Layer 5 of a small transformer language model trained on English Wikipedia (9 layers, counted from 0, width 128). Numbers have three digits each and are written without spaces.
In attention head 3, each number of a token's query or key is one row of weights dot the token's vector x. A token spreads its attention over itself and the tokens before it by the softmax of 0.177 times query dot key.
The model reads these tokens: "ess" " Ad" "ek" "ola" "," " are" " devoted" " cl" "ergy" " people" " h" "ailing" " from" " Ek" "iti" "," " Nigeria" "." "\n" "\n" "He" " married" " Ruth" " Ad" "ek" "ola" " in" " " "2" "0" "0" "3"

Query weights of the head. A number n stands for (n - 500) times 0.0013.
q0: 607584546510511589442562578476582504423645616569572512749309581381500390372613607389641500438713449316472357642413607580544210787406701388420504484435718535371671402576294330733563661387412433438537456531405322356549504655672496485485484416542303674672452267595540652690481356516301217664496467492575484303527225551586508440392164742161629683476462367418666364616746462310536432716361
q1: 509389649471517541586444528521507538529520482614590488463574482628606478606376575637390285439371384582422664587464522471491472651577515570671479479509637426479488589509577538473661558370611633580374639512437454471555582416553444368570561661497305644544491402532317690555500458592462485472770362741398709569521663614575545485644598332462493473555671406714566466433573577515290697376481
q2: 427525337439526489469419504311530436382420594416621818616332538444325672638421598443688500583442592587664636402582448355247557246392496645445598728489234488504564485614436447453551576310792529672440524500648309458432595586369546578656540678521584614552307349232235416709546366596511443379600431407186315605363543578755313243630330521329385607571593578477626217567426458591559516440219
q3: 797500553513799553455508525508508341383302695603504592377447478380493425562506556740662544575423595425589476537267420537594376512536445384261678690392336534280520638422433493449384279369317533666468477455569579665386571604447587331541476309431633516145726504459388400585496543350362296544484480420626504653466508650605589328432471463150639618681713635443765160473545759386500733541544
q4: 587563521516851514397628599432693507677476321623593594563489525406414716562522577500492407359504562546736418637417785550504553461567753391456533693455508539600526324489360447540710293266500531401667679577486245546448447409678518721535596581511210643309852515410601557507422453463486323665234530346626543529663456608579554383596472385504488518537617419468604308423439396283493515566377
q5: 339500548460649610510719500423538676589457443616383646529528517671527500400470303745549550517454723421207587510552551545614697477359297298489486475422620354597525922528705575436378295780559450531738638541447647508507466454392500419332406343429504324569436552561475309480580550504480614409601566472650402364534394525162479461603515255676331458367513526462419504415355571500525351493562
q6: 348569493573350416420342510405450691309394536584519647460402510669419602439476575411626602586454293334621449466562544549457568310474482575421603496562290539496628444507591334659237397605267450416354600493589754610489517368412409598365544662481769378415507545323774042350434597533524632474609519405436429574542396585651404565503481616608217504435632442391385448669444360717583669340533
q7: 469460626504743394352353573483439608370593748584569567460500646304549500491384691545653580625534491375616394575374322660587323321465666539159595847359531737245425423504214513430427379505418707479385674533345658822231597591615656340454482347546500693241644649595827218442352635408350584522482365470594679286685483509697698439416477505275364547482729511411812518709586605566491787657531
q8: 474493458447641606613616446557539538328550522541619593500401367496569603442526531448554541510572550545377426406378675649273510561482413348380579283327608433698622589163346476434665605508587592331537685493493460542437405554418754503542375522629461924712726459562561403486542558482389609496555237350586593311461518453421644529595661322541582670493353428475837317635636351368420638676533
q9: 478431378519384262489307517482391452416510785559534352662440413315507353569456266489277567271440784486539445621536615492547428382504612446721507475442774426332320337637409583312577341334523547451430511444468420489529479640426493555681485529553546295493554657500471476541374507358344504485533560681457730457615539586551650507455278500698294644351422496595428678327477827627410648695677
q10: 622634597521497479318651724514539606497770550540656526614615462588598591604409548541263204303457416700464602614467570651630578527500676658381429568302647479482416465464391552331607503440680621441569378507443449500733559443682524354569416594474157474552550578633571837418535464442493521500449426528645856451535636539632546623622252455496593489442564447841636448496429534525442672415614
q11: 664412605540603587277656547752529385519406687449632488738530493213717603368394678344285517571554425474585547370447293312308243443599449612527438574404424542504334363380355519344417448223614623587346368515585414504441568423602625471485591414394254665604457516504354787378549481413604368492535584328554511328541809531332561282579588394303596455673291466409577668516650529551562356835417
q12: 631473670479670592399597585471528714588618454523707463390449516537583666513457379560174352394442465666574596484485543586497710717450676523533267367395567500605487500516428550363805500391663479373702480462448451434632714432599513577623480634422245577483500537525603693438563529414622639560345483561583673506491474548521632546450374412668577525470494508602485450360327452658347539463570
q13: 547623254452535225608462431548473410643576488579352475429556330567411400800498625665531453820423456370390366512653454435554552457675467827616516750703382540280492633672334587541599453311740331392483512492439504743242643488552584593667675665685724441378434577539537303457592598616402544437438687359363395476365659419695508611492823642326425460691697454408605458549628227471603221228282
q14: 696691415457400536652302591497358584314459659338461396493401379684551383344490267437468452393400255448379576409469556365646623568614364632568527331535563417302452623419476464609406480649302541414414392493540452292483582439540516487523469680603714371733581345465450587320596541692532342524826423580573653520448537477544537544480529401434635517551596462546414695500564507770612659516531
q15: 470538608472533606463526616472493652577625526451497559536618537625666438503408503569555327478506418617430617617520306503648456571591522666577452391378461353529458673407487620455485534537554706562412519519506513422442571487669428306419481616433325500707532377737408751549456554332475519421691258663560789374559592440503547551646396303500562288613515445528509507570523757610452698418634
q16: 509636418593330558438408524262422686278449368197252544496562410531307509342672415412640464594601559545454465439716404227393585320734312610543508402399408550620574696424354607645283377678153671430560309516399565266578467665542347496426392760397874293421312504512534419411434551616569364487539553446408538705236437252693340543591780469790468405766532637488371434623660406564679649319539
q17: 697547556565743457374605678463706451517636459382681493608623487335619649514564572546216277490473627674524465615553511590562571504437654531342435647497616447593378372527493540263744402281629430457788302493385389504625550432613610484526479527489266560479507734510524844526490428434503454591254528500614648402589660486507689455523507439599644460555558534657639468346468399400507445484538
q18: 408402317556666455444489307525631480538474357482561555467340552397473649357680497254473708709525591442557355312464489553367374394453432350396479493592474458435595521621377507504527370470336507379609432528390352557420465582448545611507475289478485603408504522463472372439514386543558448577381522370553223377593358355319666296369538616559415364388517650200375588493314496381654154778289
q19: 624291696502314536420627476496350693260552301366516211285485533473585519628602500450284543489489408540590492284517400286447428377653466522719339268561589584728290463459515638553510626658378444328706316507559458301546464563350485614598363511378645453658364508585459668529555609261727536446481620515511386592515377344334533609329472630632520408621245412393386597331433381655549278610362
q20: 651419701511778616556509459644490259517549527455528509604500526204508550464534716400401412479644481504412541576379664551420399622495380487255813633377832400375649496120419564482735594495718546552392589568592339589451397355478672341719549442639258789605607403487249778567664314496334280582437463356557391391543756531313618291689720375142538418607433418556793422433694383031709438664667
q21: 404345616455232399673270443766246430463507616457451643476421459496511803426379736524352566452530372344308614489521520533422293390296233381481811508688746364586563481423547630613536626532726507526355554530462617656688507581202650197575465395593479680599597335427515444533605477434289519480692512382629371447567477573437599481470413682296317609480427481579515389535456284574434666603543
q22: 329212620407538671650602575536484486333449261466691470493332436628628425507617560534590599588486684377544478447540594338419567353205393518404347518902632407630335403507556380493544581361262637561444606500395444391656592533525464528443407611573421625617471389444536406629614507504637578579641648302366302471550631424405442459518544427580651525663403491389597489404527105422504353521208
q23: 530606472508417476334376546467397722560446383593443547513524372782524373500441389701527453536225433504657644532625282303630617421551579587860305168583111476433462590695698532496508408308526352613453433468525542465677762583516342673403492684417723139457421418610475337429472604344668791363538513590451561656330347442680306546496320517651603504517480515553295406525339781819325508216415
q24: 571511536433548533485384576472547351500625594468550417468430503394465303494483422587383336290488667476531611707523532605632591712529531516541429472366721482484424611690380654403645506369647506497662641476305481540519412550488646408524462472628473432526418506613429535450415425604431506455525403724497850460518565438639627390461513477448686695440600461720586597513405655563347725432484
q25: 558564363522415370525439535280480557468559485432362657625427382645264530336470415278560595561555524414374527464676603312406453480492392522740600307507385445620462643589602410504344511473496274352719433443577376366629457370391594841406485590644640265783425496440334546638369507387521489374443458526353277636424385666504135369428460547673279627541447431478165535507465618654511351458580
q26: 504378364535454487533342366487526350351309582451358444640423500286455402366652526267555699615612558352527360464556525323479313399538287360452680473588556530462612510538573510572424398590393430517389469526629458511264295541289666503470493314579698532525486468360249443539407363555395407521500574456419261446507452338300480400407633600376507487455474479319494659555686569372654370734458
q27: 378632439493486457572424438598408250407438733952276580315478422739458538671455557538863568575478792422577564489382572535519561445594452422548467537472356344275485769770369657299239525391473483399417382443625575476575436596699532486425508548582512446466441569514401338606421522459337356473541546391442533416701636712476423381403416504247280493459528628330581355533523660575470396454337
q28: 690468674451693781371484591462500526470525469583745540596428590348518397559658586746637489692454667380492440804333560624504504632492731480323461391597552397279651558371464459527678481381242456538603699560395389492611572449657382570470599579451450593380618309485628522649660535520418356704595480454619423604455438674492546162496521463379606542737482466301692134316635380137465480541488
q29: 400592242532320368440516439462454725466443256319553548476413619627372650574623463532372604533569405504412413285398432423500637197602438415597269458548460523402173534527257698551320548727249554564496338530458645352547470473394252474485465442358732156337492592603485396500628543629611384540590656523519489580590488328429588729657391589708287515398562514462214624314460300715659492504457
q30: 553310628591639556347290716470548549599491602469297325594497592475555531380541604447220437520487638369544507536609426331644345662521497286510534677516647383452490594551586645479703320203518459590559469493284531507555602558363527329427462486600376567388541603516280748487420265351399447601355489574571614403612510395375625452556533414740662563531519470430406574466732601497459421545632
q31: 528507541395349575579393457568296423317550624586213536595402418464544516488422415631669489500443648259454449578679444467609416455398442488527692685688563292543705671616520381609482511695480514105465427493450727394551504646719436347481539706739778408270500512401657163592568600465348489528285504337614519359433442320671592488399633464508396417617598481269569484574831586469628693324492

Key weights of the head. A number n stands for (n - 500) times 0.0024.
k0: 504484522488587589387565528577436442476512502541563418557591401414448424544502429547423668471423616694523461549502563430519580514446450525544525504380557526431537581407479537377426412426460536489550534813536454528541541409565459534579512527450488490510515641482400457400524552517449513453473526601430466545509604547386598429498502514514582468535522384547495445429434500411456521473555
k1: 452615516524469489496442487432444588552481602521449563472460574456487550507497433469499533485496465569486513434550542541521511481499519526485493499469511485558556477466497501430495441597473526479511496781531468462543460519457519490565526510561528459540475424548529535499520566503400543351472548512478505480491471501536523511428515497449415534474516371469462534526473548521496448453514
k2: 512502431505618421600421523519481529601471603531502490407393565474555447519514530548469470504468529440485569504444409423461554527591537529457475510633480458500441521446545463432505360488462605492569537336527461395472536517455419454571545397610595574432496542386289517597568622553506511542469432553416342540579502573565544486453460518524477381410560646513495486413540512463581490463526
k3: 496434456470543508330413624517498528597478522528465373426490438486513420478482539429399570589560538513514502577548373378490493492594488461530412429624587471472480483577552485472515387469541478523422372671481476529488521563515527578669504433411420589617457451509484603414557498504459615607402453372552461374616531486506494374420453424541506527583472488483504460482527483446553423509430
k4: 514521581493512520380554497453480489566507494487542543453472521473503500614454535603498508501440506479429524517537445503500493465484483504512438491483640509471488540459474518465509503599451495503572529892488557534447469546466468518566487437517530506464475535529512454456600533501359542418513506529546473467525549486506520490445563497449522517512531364430496546523464451466501549467509
k5: 552519580541478459562508414570560555450612492410435508433524524510462625533464557379572726574509355441544475380523490573432467494590421513444468515546461468393557394544416531579534591520554460451328431411433543526404507588645463534496449525460549458526544504469506496575463354494607481518525490372439485487431404405488460525517517424452517493473473604476460500523520441599485454551386
k6: 491327446526502477599483502560515463443569481400430481486510340481484510541450523514493541467477540425475471500483436443503442516567466515517569505579491508538484495517586507529580591475560446503404434154456433504488495581416444470459481468477589493443463474487408487574498524560589428597536489505510510513415598505555441519571518442504555512562473682538505462510518504488573546577509
k7: 457405426508529534410524627600450447509498468476355350502491382498515434553501549405384641542530480235521564591548498368463433593703544410465558479538557475425495486569615614586502413451546320547375431670498535660556500544457367502556481526430594443533470449588358443540556512505382352635495553436541459539374546502535445347480478456469680525577500443525454390526473490465588514474479
k8: 527435523445570448534487498439504477594423494455473615489611458466399573511470509489445589459496414486509550570490581483459440395440471557506593537624570487491547522407472574454592419577552431471357491754502463519493484445409536523532428406527478621553472525547374584500514500446403473511463525594496489603406418556492460504488567450424530491407633364593441472518464436489500517500534
k9: 441528490529496544516496595470418412502479457627504517460568650481508435700550469462568369415577509431537435480494441496642535435404607439516516523434498546485508454592602536535439478562539471572556484401441612463502637539626408475488529607324498447612537485420573500547502404448433530557490578554474480585534431559422470506365345517470549492608450525460407504568327519554408445424475
k10: 464565518499458517419517512483457531527423535506502536533497549477461506491457476535492369499478491508506536483581568522513544564479518474574504446412574510536533473520485549485456442517521466477564535828528513464491483490454524488567494559528505483518490530553509477472497493533374588336509517520447510516513456516552516529389603518521498523522569333473468533537494474524406531393478
k11: 429510579471439500437528512486489548476430567485500376485467588483407458377561490573416681476502456408616508574475650511469487546466636452271467512417616636439432578508496482515566400447507486437587552669578568538523552384492516480516508506607458595416469548540591435577516483494378591496415504430449459445563585516606531492326464609511500417441508387420545552450404482431462515470647
k12: 440564527486504496377525527426470493553463569489511565514536552454516573517460488528487221543477485535463533535563489545492493521442534468542540500428527539509502491557491524474453447573542534490548535761488550541478449459465512491478517539519419533505485564567505507452525523453444606333531486545515553485524443482515468502437533511433455500453556356539478601592522511545411509410494
k13: 507664446555494458612338510519500479519490416551443580405382502611473518487504450438528703558506502510457712400494351423511451461544420528583453539572567506590551447481452460609428583509439526548546487521504410450599377448485569508513535420550560381353554392549339384527511470467475445480487504447632443604510616494559519387599575428576523432450588607415545438535667546480550567490418
k14: 485548443554450432472500491576405423477492507600413566584577474406372597480482434592564562470487547607484487370510517498461500533485487495618456562413558500639562410544520431390498477512638488543485509458500435465554555493491541595454381526477435491581450515448573557632438441489491599470391509549450558538555511536545473483470496402525435589550414552514514404476594539461443438536550
k15: 463590555539471472482524486480462629469460609528425484506527556486515552429526465468454611485500352490509475499557582557488538550519485508472456505389468459508558444523550503502509428555513461443553492716451564511548432489505482544533466512540520441573435490500593509488401463548394512390470559586456494476488471482528482495448580505503455590480510340486464522472476523529445434437536
k16: 455502475475528366613535515538531507460535473513481493548419514552462522445500538603694606565511428469419480503507474510513500535580434580562444475514448440542498473511540468434564603450540507555570529153568384554397505482434548555437428498532459519619580508479489502595385489469592539539393434500529409450567647507476464566576575382551410530506515522486545412467546456439547431555496
k17: 431592544486491500420554507457493531584474475519541500508480612511466478481475501518503301542480517493511533499506487533498510531490558435523471469469572529506519517484451498505455452559471503465557623827546552492462477471483526506565538538542422516487523544590537472426564489500376560361519484477548491515550466532529485513385545507502461483503522265427490564514526454484410534410470
k18: 573450508483539558474600494528529485511564401486482481490560476503464423511492529511520536482500564414500526536456471480446506500460520422410439547540429495444434537464471508476532480488472449529557546303520578585392593484615472513429516478508483541495498511530470460504575491389541404603482502432579495488413502502471514423591415495441617426432456661566558464465585445495520539548539
k19: 441491498517460479531577509492494504487507510460519644642488590453515589339593517467565584454670411591431468534532567487488559456409552522424484575502469515434421422587530420400419557388477552606520492294563490494538508411564508500287468560481364592459526605446636447376382488544538498494474482578531469463554543475530506546540442579475558401500489476566502565567492500556430528481468
k20: 510561506529474418416488480434462534565388480488537519479503592445451457471538461477505787495447473553517479516476555516471476463486537488444431483503656513505481500431413468439511416521451500457570495967588497470491467455505564511599515443576505497503541479591502524449588503502376505462483491528455469497508487548500518514415531470524529484437529280449502512480454480444478505516531
k21: 534454410594422521587415439395481473420393489451438607411572395435484440480527448270438938446566440619530418550516603418439535470564535494404530509500462528469462442450482441496516458475561498525370520462612377442474615558464443506521513531518598480540537444442384561473612444566508418567526538541412498624378543573509397533483472457536680422485467575542422502498480493502557487551493
k22: 561516532502532453529528458506593455568647545456498540514416523476445548475451507440463112496637437519541598433431470504429475550496555494518681549513584525571510469401506413435580509566539476483405572508659472508488515422462534435587546484559531603414584518450401577340620537492479487468502419498600523473483568591532539467587462471403390433502526536490533536484549481445520537459534
k23: 457519487540500533575490530491533504392570587504410488430487378595523554546458498516464406493539440522440496504569426528567505546521449542563524496522312491557558463602580505521431535544520557498512404121406554464496405562491432496387527527446472564512420490396526496516360481567651550463529504572517533429583555466461517508557478518549386489502482778535466504528470626555502409487515
k24: 430582475499543494447523569460409568555443482597470489491507526536541523586511484491576350564525521558464552454512523540524527449523574465541552500425511503459566499508480564456391404505517448510446553727518512458509509512524525513567491598540453481574511483536528544544556542505435582387506486534470503507506383533430501444491453483537410544524530392490439519500476543518394415434452
k25: 498500510505468500632500494551493453443529488498510459420570497522497544556487526579603548509453507575489453532464435552514500428484475529526454468534391551477520497508494493477489547429473627475481558132415450485472504560571467500405483447463507505454503551351552514563398502541596504527528494582465449550500569502475495591536492516525505452446462626527550530429494505483448486542495
k26: 529448448511540474554557493534478491473510434494518432481531497513434429473553550523552833442497564511533469491398505470494497438514538513399440516542463475435481511459447450473525544422451494503492484272498478493516593500588454519495510462497488524502528462481530507524463462514560378668474500514483441494511556531471483491498403480529532482489403625508560445445429482460584461606552
k27: 494495459474493602493419584599563510550588430519578434463486532528481450511468463449541320592616388518553474401507376446482592502489474438526491535568404527455554478564494486518503426408529457591459504320375455549478580564525479450580543443410594449468509439416425512535455421489525566573465608408552455533384478484462524456576464506511530557494481792563514526436529498439553485495519
k28: 511540537494525453378522528482533497540544547443484462516493456417455464577471464549440602501497469538474463516499440487503463505522430521551535488538605536506528540468559479454503447522438554494492434897520532464450459456539491509611537500439451533555500468525467538390600531454437586433478519491560546441571576511414571471528452385495498470498519327466486486523513515469476547512564
k29: 578546477550424468540441474542466477493603405496478616583460557454454491420540519511575668386500488384428453408571498463472549606455441498506459518401563509530523449548573504520483548488502424650543478179491543561474590564592475532421387535519486511544569639489581448477536439423505514527459487360560482507536463504494515502543560461523564386584395596449390443548514449511500576546498
k30: 380679530502531568400568495438507541462495500573513483474556544535382510399492461551613517505468522521486483554477549566593500496505580422481410394458542547462512508520474454430536452616498454420484590727583545538498482546522457516569545533518443454593584491552602517417532447524457541444517539512525497455517558576461446485364526436465406465524477414477523600428455525486497432447521
k31: 504482490513583480526396549502576411435575391455446469477528393566422430512458459325558488634658446549420514455469361468492494560578364536549482490550471464600550486526502465610504625477515492522416508387488451556451514405389524511508516569385535452567555433458422500558502423586599449618510523613498402610335599590478434482571426441479535597584468638591550406476523498443482486525564

The vector x that enters this layer's attention at each token. A number n stands for (n - 500) times 0.016.
0 "ess": 488498496501508500449498521502508508499496515505488498511499497473501494490501503510500529502498497491505499498474521486503483498502506501515493514502551475500505492480493487509481506482500503485480517943499507501500477485494499503504494510498480506504519492501487454468556494503464508374479504493503504514496492494498486478448488471487503495505507452486497502492472468449474488505499
1 " Ad": 504520478500485529469551471517511478533456520528499492459491504436454530469501490541496523506512491472508492507490481513495496488475478497565505494512494516503541478472478466523462447486492492530441518979505513497514502477508488525482540491477504497534493494484502499441479514521475525294452530524486505513523452527487497509485513524507493494468503417504433489521482503509440482500506
2 "ek": 472485487500453495416558469518514495535487515517471527490507495411503497495501523501505523492524510491482488502491500477498504499507514478520500498548490486525502496516523452514489456505487513494447518970504519506504496503471519520538504486492469518505501489539490430510462515560491543314508495529493497472525484465480504481508472491452491539487490408497492513491519554563455487489496
3 "ola": 470457520500502503445516466481522499504478514487493524492522482450543490507500497522515523514530493476513485478507491499482491503477499497494511504517505568497510485506507506493501442538487509508436521974513524500443477524438504495509490493472505544494469498521494418502449475513456546345556487522513489485532455468478511497500475523505510505533489420491506518498492513532480502510512
4 ",": 539508507500527508469477451498497490496477526488490520485515499415502486482502490501484527505505476498507489494458491513468498506500488488482537481497494539496507498471511494507494473525493503484486510914528523503483477506508516503538499490474515504497494479504502444481481499508478483430502497504496478533478425501489513482481485501457494502514490443501479492519478535502504502551511
5 " are": 523512492500473522491422478499484512548482522496503481491471493429484516515501497504485525510510508475493489504470464485440503503533478495490520473531475547502534533477496508493523513500481503499460516911492490485552472489506488514545531503486515500509505467512501422508511524498472488476519519488498477512510487514494481484471502475506479506532476413486518489472510548506514491515470
6 " devoted": 524504476500472490514447509529524529503472520486476512500444503484498464485501500546492521516491487470453512512496501486505502543500430512472568467506503495501506529505529547474487473505504489494507492919492527538486454470463520511441532514515511491510473523496454394526472519533481477448502507494491471520553495516490485454531531459485490474530487416486493488489488497494496511496515
7 " cl": 497524529501562440478473471514489472528480519470493549510487480497495459503500486519507522538503497454452477527496480508439476481492465533521564440485498529485452507513500515518447442501508485493539544875525491507486498452529532503464531497484498528521511513490505470494460529487475485391501512503476469511550474549494468491526551567550427541488525435491515487486433502523456498493507
8 "ergy": 480531502500475515493478440505472503542504530508462505479436505529534497512500536488492524516506511481485507527489487514496513484486486499464569488511486492502522506507502496535469511513505488463506486882513503511513457469507525505486505490523504526494484518513503400510482504505530505405460465505525486452521494508486495513456545499491483496524477418485456494494512494556495489494482
9 " people": 486501510501524489490466439506480513538458493499510489446415499497495510516500542507501524508500492474481513492472494508512480499472499496476548478536508532504524521477488504531497507502499491472486526853508523507498473518541518503489500483510526521470505506539508401506472490506507517456512486494511472492495456481498502535433518521492483503503481417493467484544525496557494501509456
10 " h": 551487505501534516466492462501489455516539475477482482463464479446532582492501538512526521524498517470459486489502480454510511466492505495532537391555512508457466498490477484504489491530515496522472522812486510503458489506505518520527527486466545505459535483490477492476451533513361525363540511554492463510532507533498495505495520510542438486494517433499474476501491503537446480511487
11 "ailing": 486499510499496505470550478497504463497493487502497523501471495511542528510500518514515524514482513466508507516491489484477504486489462496458527466525499480481509535507493532500465476519497477504447494838505518536488471509468527509478502496482513520516503543494464380511463483499498504442533502504510491506519545505498479468465510454495464499528501440496514493505488479529510499516482
12 " from": 497499525499495499505507486502503490488459499471493515508463492506485473493501494504512526501494496481531497501489520477500512489501461507487502433516488515483493529491499539496500506502470493491483510808505487516467498524494512504551480511499512524509494505523488402494469482512532481488499516496501486513503486490494473479480531464511484534514512423500493492496464482518520494534491
13 " Ek": 491540488500420506493556482490488516535467532521482495471470505453490491479501545520510524492529454490446491510499488501477517479520485501530480489519470481486502489518533466530457480517467513477512473799481510509530498520453498514569546475495491520499480486534516462497477503540520557330444507529508491526504532522481486520498532470480509513485488445498450504472454520555438484488537
14 "iti": 460474501501458500483532434489518489484436512501511501526496521512548530542500509502516525494512425502482503482528468539484487497510487496512534492535494521471512506518489510506500479519499521488441513800517534505534497487472545501475503485474492496489506514513485418486444497508494522379482474544518479483460435496487470528462514480508493494486484441492472502502538558544475504492495
15 ",": 520515492501488477485493424504498478488485529492514520490488505439503486516502491496495528504499482493489496500458498528460501504506468495480507484500475527498502492483507498501504499530498495482475507784528522512471482492509520502521489486479525517497486494513495435473474488508499478467501496502496479525457454503493500482513499481484493488492495462509490489528486549510507500547497
16 " Nigeria": 490520487501457465533528428473508473494462497490503503495469515499504491511499488498507526511537479483481497479495463515495492497504485511496549508537519524492533496495490507479498523507504497506465519778513518503471489520460538488473502468479520533491520496507478424449481454550498527407522479520524469464457445522494446553488514495494510508507498444490504513550489520535495494523499
17 ".": 503507478501434500517487464502502490507466485500516490508477498467516472532502479483493529500510500492510498496484493517451504485479472488467532492521513523522498497507509496504491469481500480482501506755507522508473497498509519505495522488494510517486463473475470458497492499505479487494494510480504484492503473515491505463511505487513504496476489474491484527504480475495511481563496
18 "\n": 488512472503477501513512475491491477505458492506515508494494501513499480504503516498512528517511492496517505494492497502458502483483499510495511502518495515516516511493500487505461478489506481497492497742528505519506507478501517512513527494486502506518475466490483475511494474499469500503515511491489458495495476498476456481506490500496503467491478452496491491495485494496518462513497
19 "\n": 483515463502484499504482493496482477498453504516498514507490499498503483500503507493511528516505503505505497491489486507478501480491509506507508491506505519507515505510516499500468466491504482508485501731521496515507505495488513517509517498484502498521482466506485478510487483498458498543494503493490457505492472498473474481470484493503504488506476457501481486498480517492514462513506
20 "He": 473511456498465468469491502509487481526444490511521461498495497487484485460501517508477526513504506513504491487495471496493503490514459481526529459549499546469475499528526465516481509442512506525489547730477474537485482575501495504504511490480524498479478496478489449498495477548484525423505488564452479560523491513488494550419488506516526519516495485513464501503465526505475488499497
21 " married": 460469469501485511456500501511515494513466517485467492487449493498487504471500483546503524501514473457474492544472479474530506491468453509450525491545493525473496551504528521500479491522517491500518497689488535504506486523497486489514516499504521483464474519513480412522531477468429523519509491522524470533485477475487465456487524516502527478527494511496459488528438560538499520547519
22 " Ruth": 439497499500459531472508475512513522501437493515479520489463492478498471515499519518497527503507475472474489490512457526513492495490512492485507495515480497522502505533520498512497520515521489488444500720516490502484479543475504495492551472478513485495450507508491432494463484492476558389520482514507493522495509503486493488485528481534504506509503509491472511485435514538487500533521
23 " Ad": 504533469501457513466562475508521485524427506536507507447493504457456526482501500542510524503500488474525483511504476518493501492497463494567477470513468502516536476490484468517464479494502487525437521691512509502512509497481477531451543481470499488518467492490500495445461497512509546345454526524512498506514436536483505496488531504531502480450510482509416483531475522564433498509511
24 "ek": 468486486501438479413556467519511509531470508525458541489508494438509497494500521501502525489519525492501484509514492481505510493521497482527490487545472477535497504523538455511490471499490506479444521680511520510511494518455508523516500475481471512493489492535489428505452499549511556370534500533498491462521479474484496474516488482473497528482493473498483506493495568605445493497499
25 "ola": 458458519501487486449512462486515510496459504491482534496514484466540493512499499524514525513525493478515481485529475504489498495500490497490505503513489558497506495514511511495502466526491504501429528692518527504454480534439495497495491486466507531492460507524500412491445471505489551412572492520512484481526448470482504496510491524526523481515491476493498511508466518556474506523515
26 " in": 498491524501482483490488517482498473468442512461446482495499484452504481480501485529498527503520479484523481513490500501496508489507482519504535474508476534490526531496503527531480489503488495482506521644516526485471507544498511502555444514478501529494478505494522426501485492510524494558503510507500485521483430474481481477503495515528525518491487444505472490502457442545501497552502
27 " ": 464515513505423517481516430504493475463491520447448510507464500474518480491502514503491526504533474479509485506481489489505501505495461496508519473514488534522490507506481513531460484496508507475417489659517534493483521531508524487518548497485496501495465520512522492502484523490502472480517510522483474496490482492487478523501451496501513506516483450506449484502488518508485488508527
28 "2": 481499543506431516484514465508499450478470536463442494506474499459545482474501495485485526504524478496483495482522463484471494520532490516501551468503471506506473498495487506542452515498500483482459467674538512506541497534523523487532502494470500469511506503522496473501474461513541510458474479510506472519482495469488498504484471511499501528513481440491475501530539474512503496515526
29 "0": 507529470505431481447524450492535440453467547455425484525511505445531511460500524465493525494539514484500497499500493492471495502520499503525524466492473509551500504475480546523467496493495510474477461664551522503515514561498510496502460502472506523514497505523496469480479483485511494480534480504501483475494485502496451521484461513486524526494464442509468489529499485530497495521526
30 "0": 488513454505460473441471445508540457484509522461455491577489500437510521477500557473476526489549445464490499497523503492488498498510490466504539455485474543540486496487523522525471482463496498496490477659527539514507489543482504503487487503476507527496500515510495467493459487467484492503504493504506476488486470516502445530524447500496526509500462433512489495562536502513502495514501
31 "3": 473493473504461488464497454499519501496515518471486495565483505450496525480500558471505526499554437468515489499525504497491493477510491475460559453483468539488485489486524503531481464474499495533457495654514531528477481534471498499480506488477516531484499510499497458497442458491455505491487502517524479502499484499496458495531449532501535499508476450501462500557534481504505496516505

Token 4 ",".
Which token does it look at most? 4 ","

Token 17 ".".
Which two tokens does it look at most, in order? 17 ".", 15 ","

Token 16 " Nigeria".
Which token does it look at most? 15 ","

Token 18 "\n".
Which token does it look at most? 17 "."

Token 10 " h".
Which token does it look at most? 9 " people"

Token 29 "0".
Which token does it look at most? 26 " in"

Token 20 "He".
Which token does it look at most? 19 "\n"

Token 13 " Ek".
Which token does it look at most? 12 " from"

Token 6 " devoted".
Which token does it look at most? 5 " are"

Token 28 "2".
Which token does it look at most, and with what share of its attention? 26 " in", with about 70%

Token 31 "3".
Which token does it look at most, and with what share of its attention? 26 " in", with about 60%

Token 5 " are".
Which two tokens does it look at most, in order? 5 " are", 4 ","

Token 26 " in".
Which token does it look at most? 26 " in"

Token 11 "ailing".
Which token does it look at most, and with what share of its attention? 11 "ailing", with about 40%

Token 30 "0".
Which token does it look at most, and with what share of its attention? 26 " in", with about 70%

Token 8 "ergy".
Which token does it look at most, and with what share of its attention? 5 " are", with about 60%

Token 25 "ola".
Which token does it look at most, and with what share of its attention? 21 " married", with about 90%

Token 23 " Ad".
Which token does it look at most? 21 " married"

Token 19 "\n".
Which token does it look at most? 17 "."

Token 15 ",".
Which token does it look at most? 12 " from"

Token 27 " ".
Which token does it look at most? 26 " in"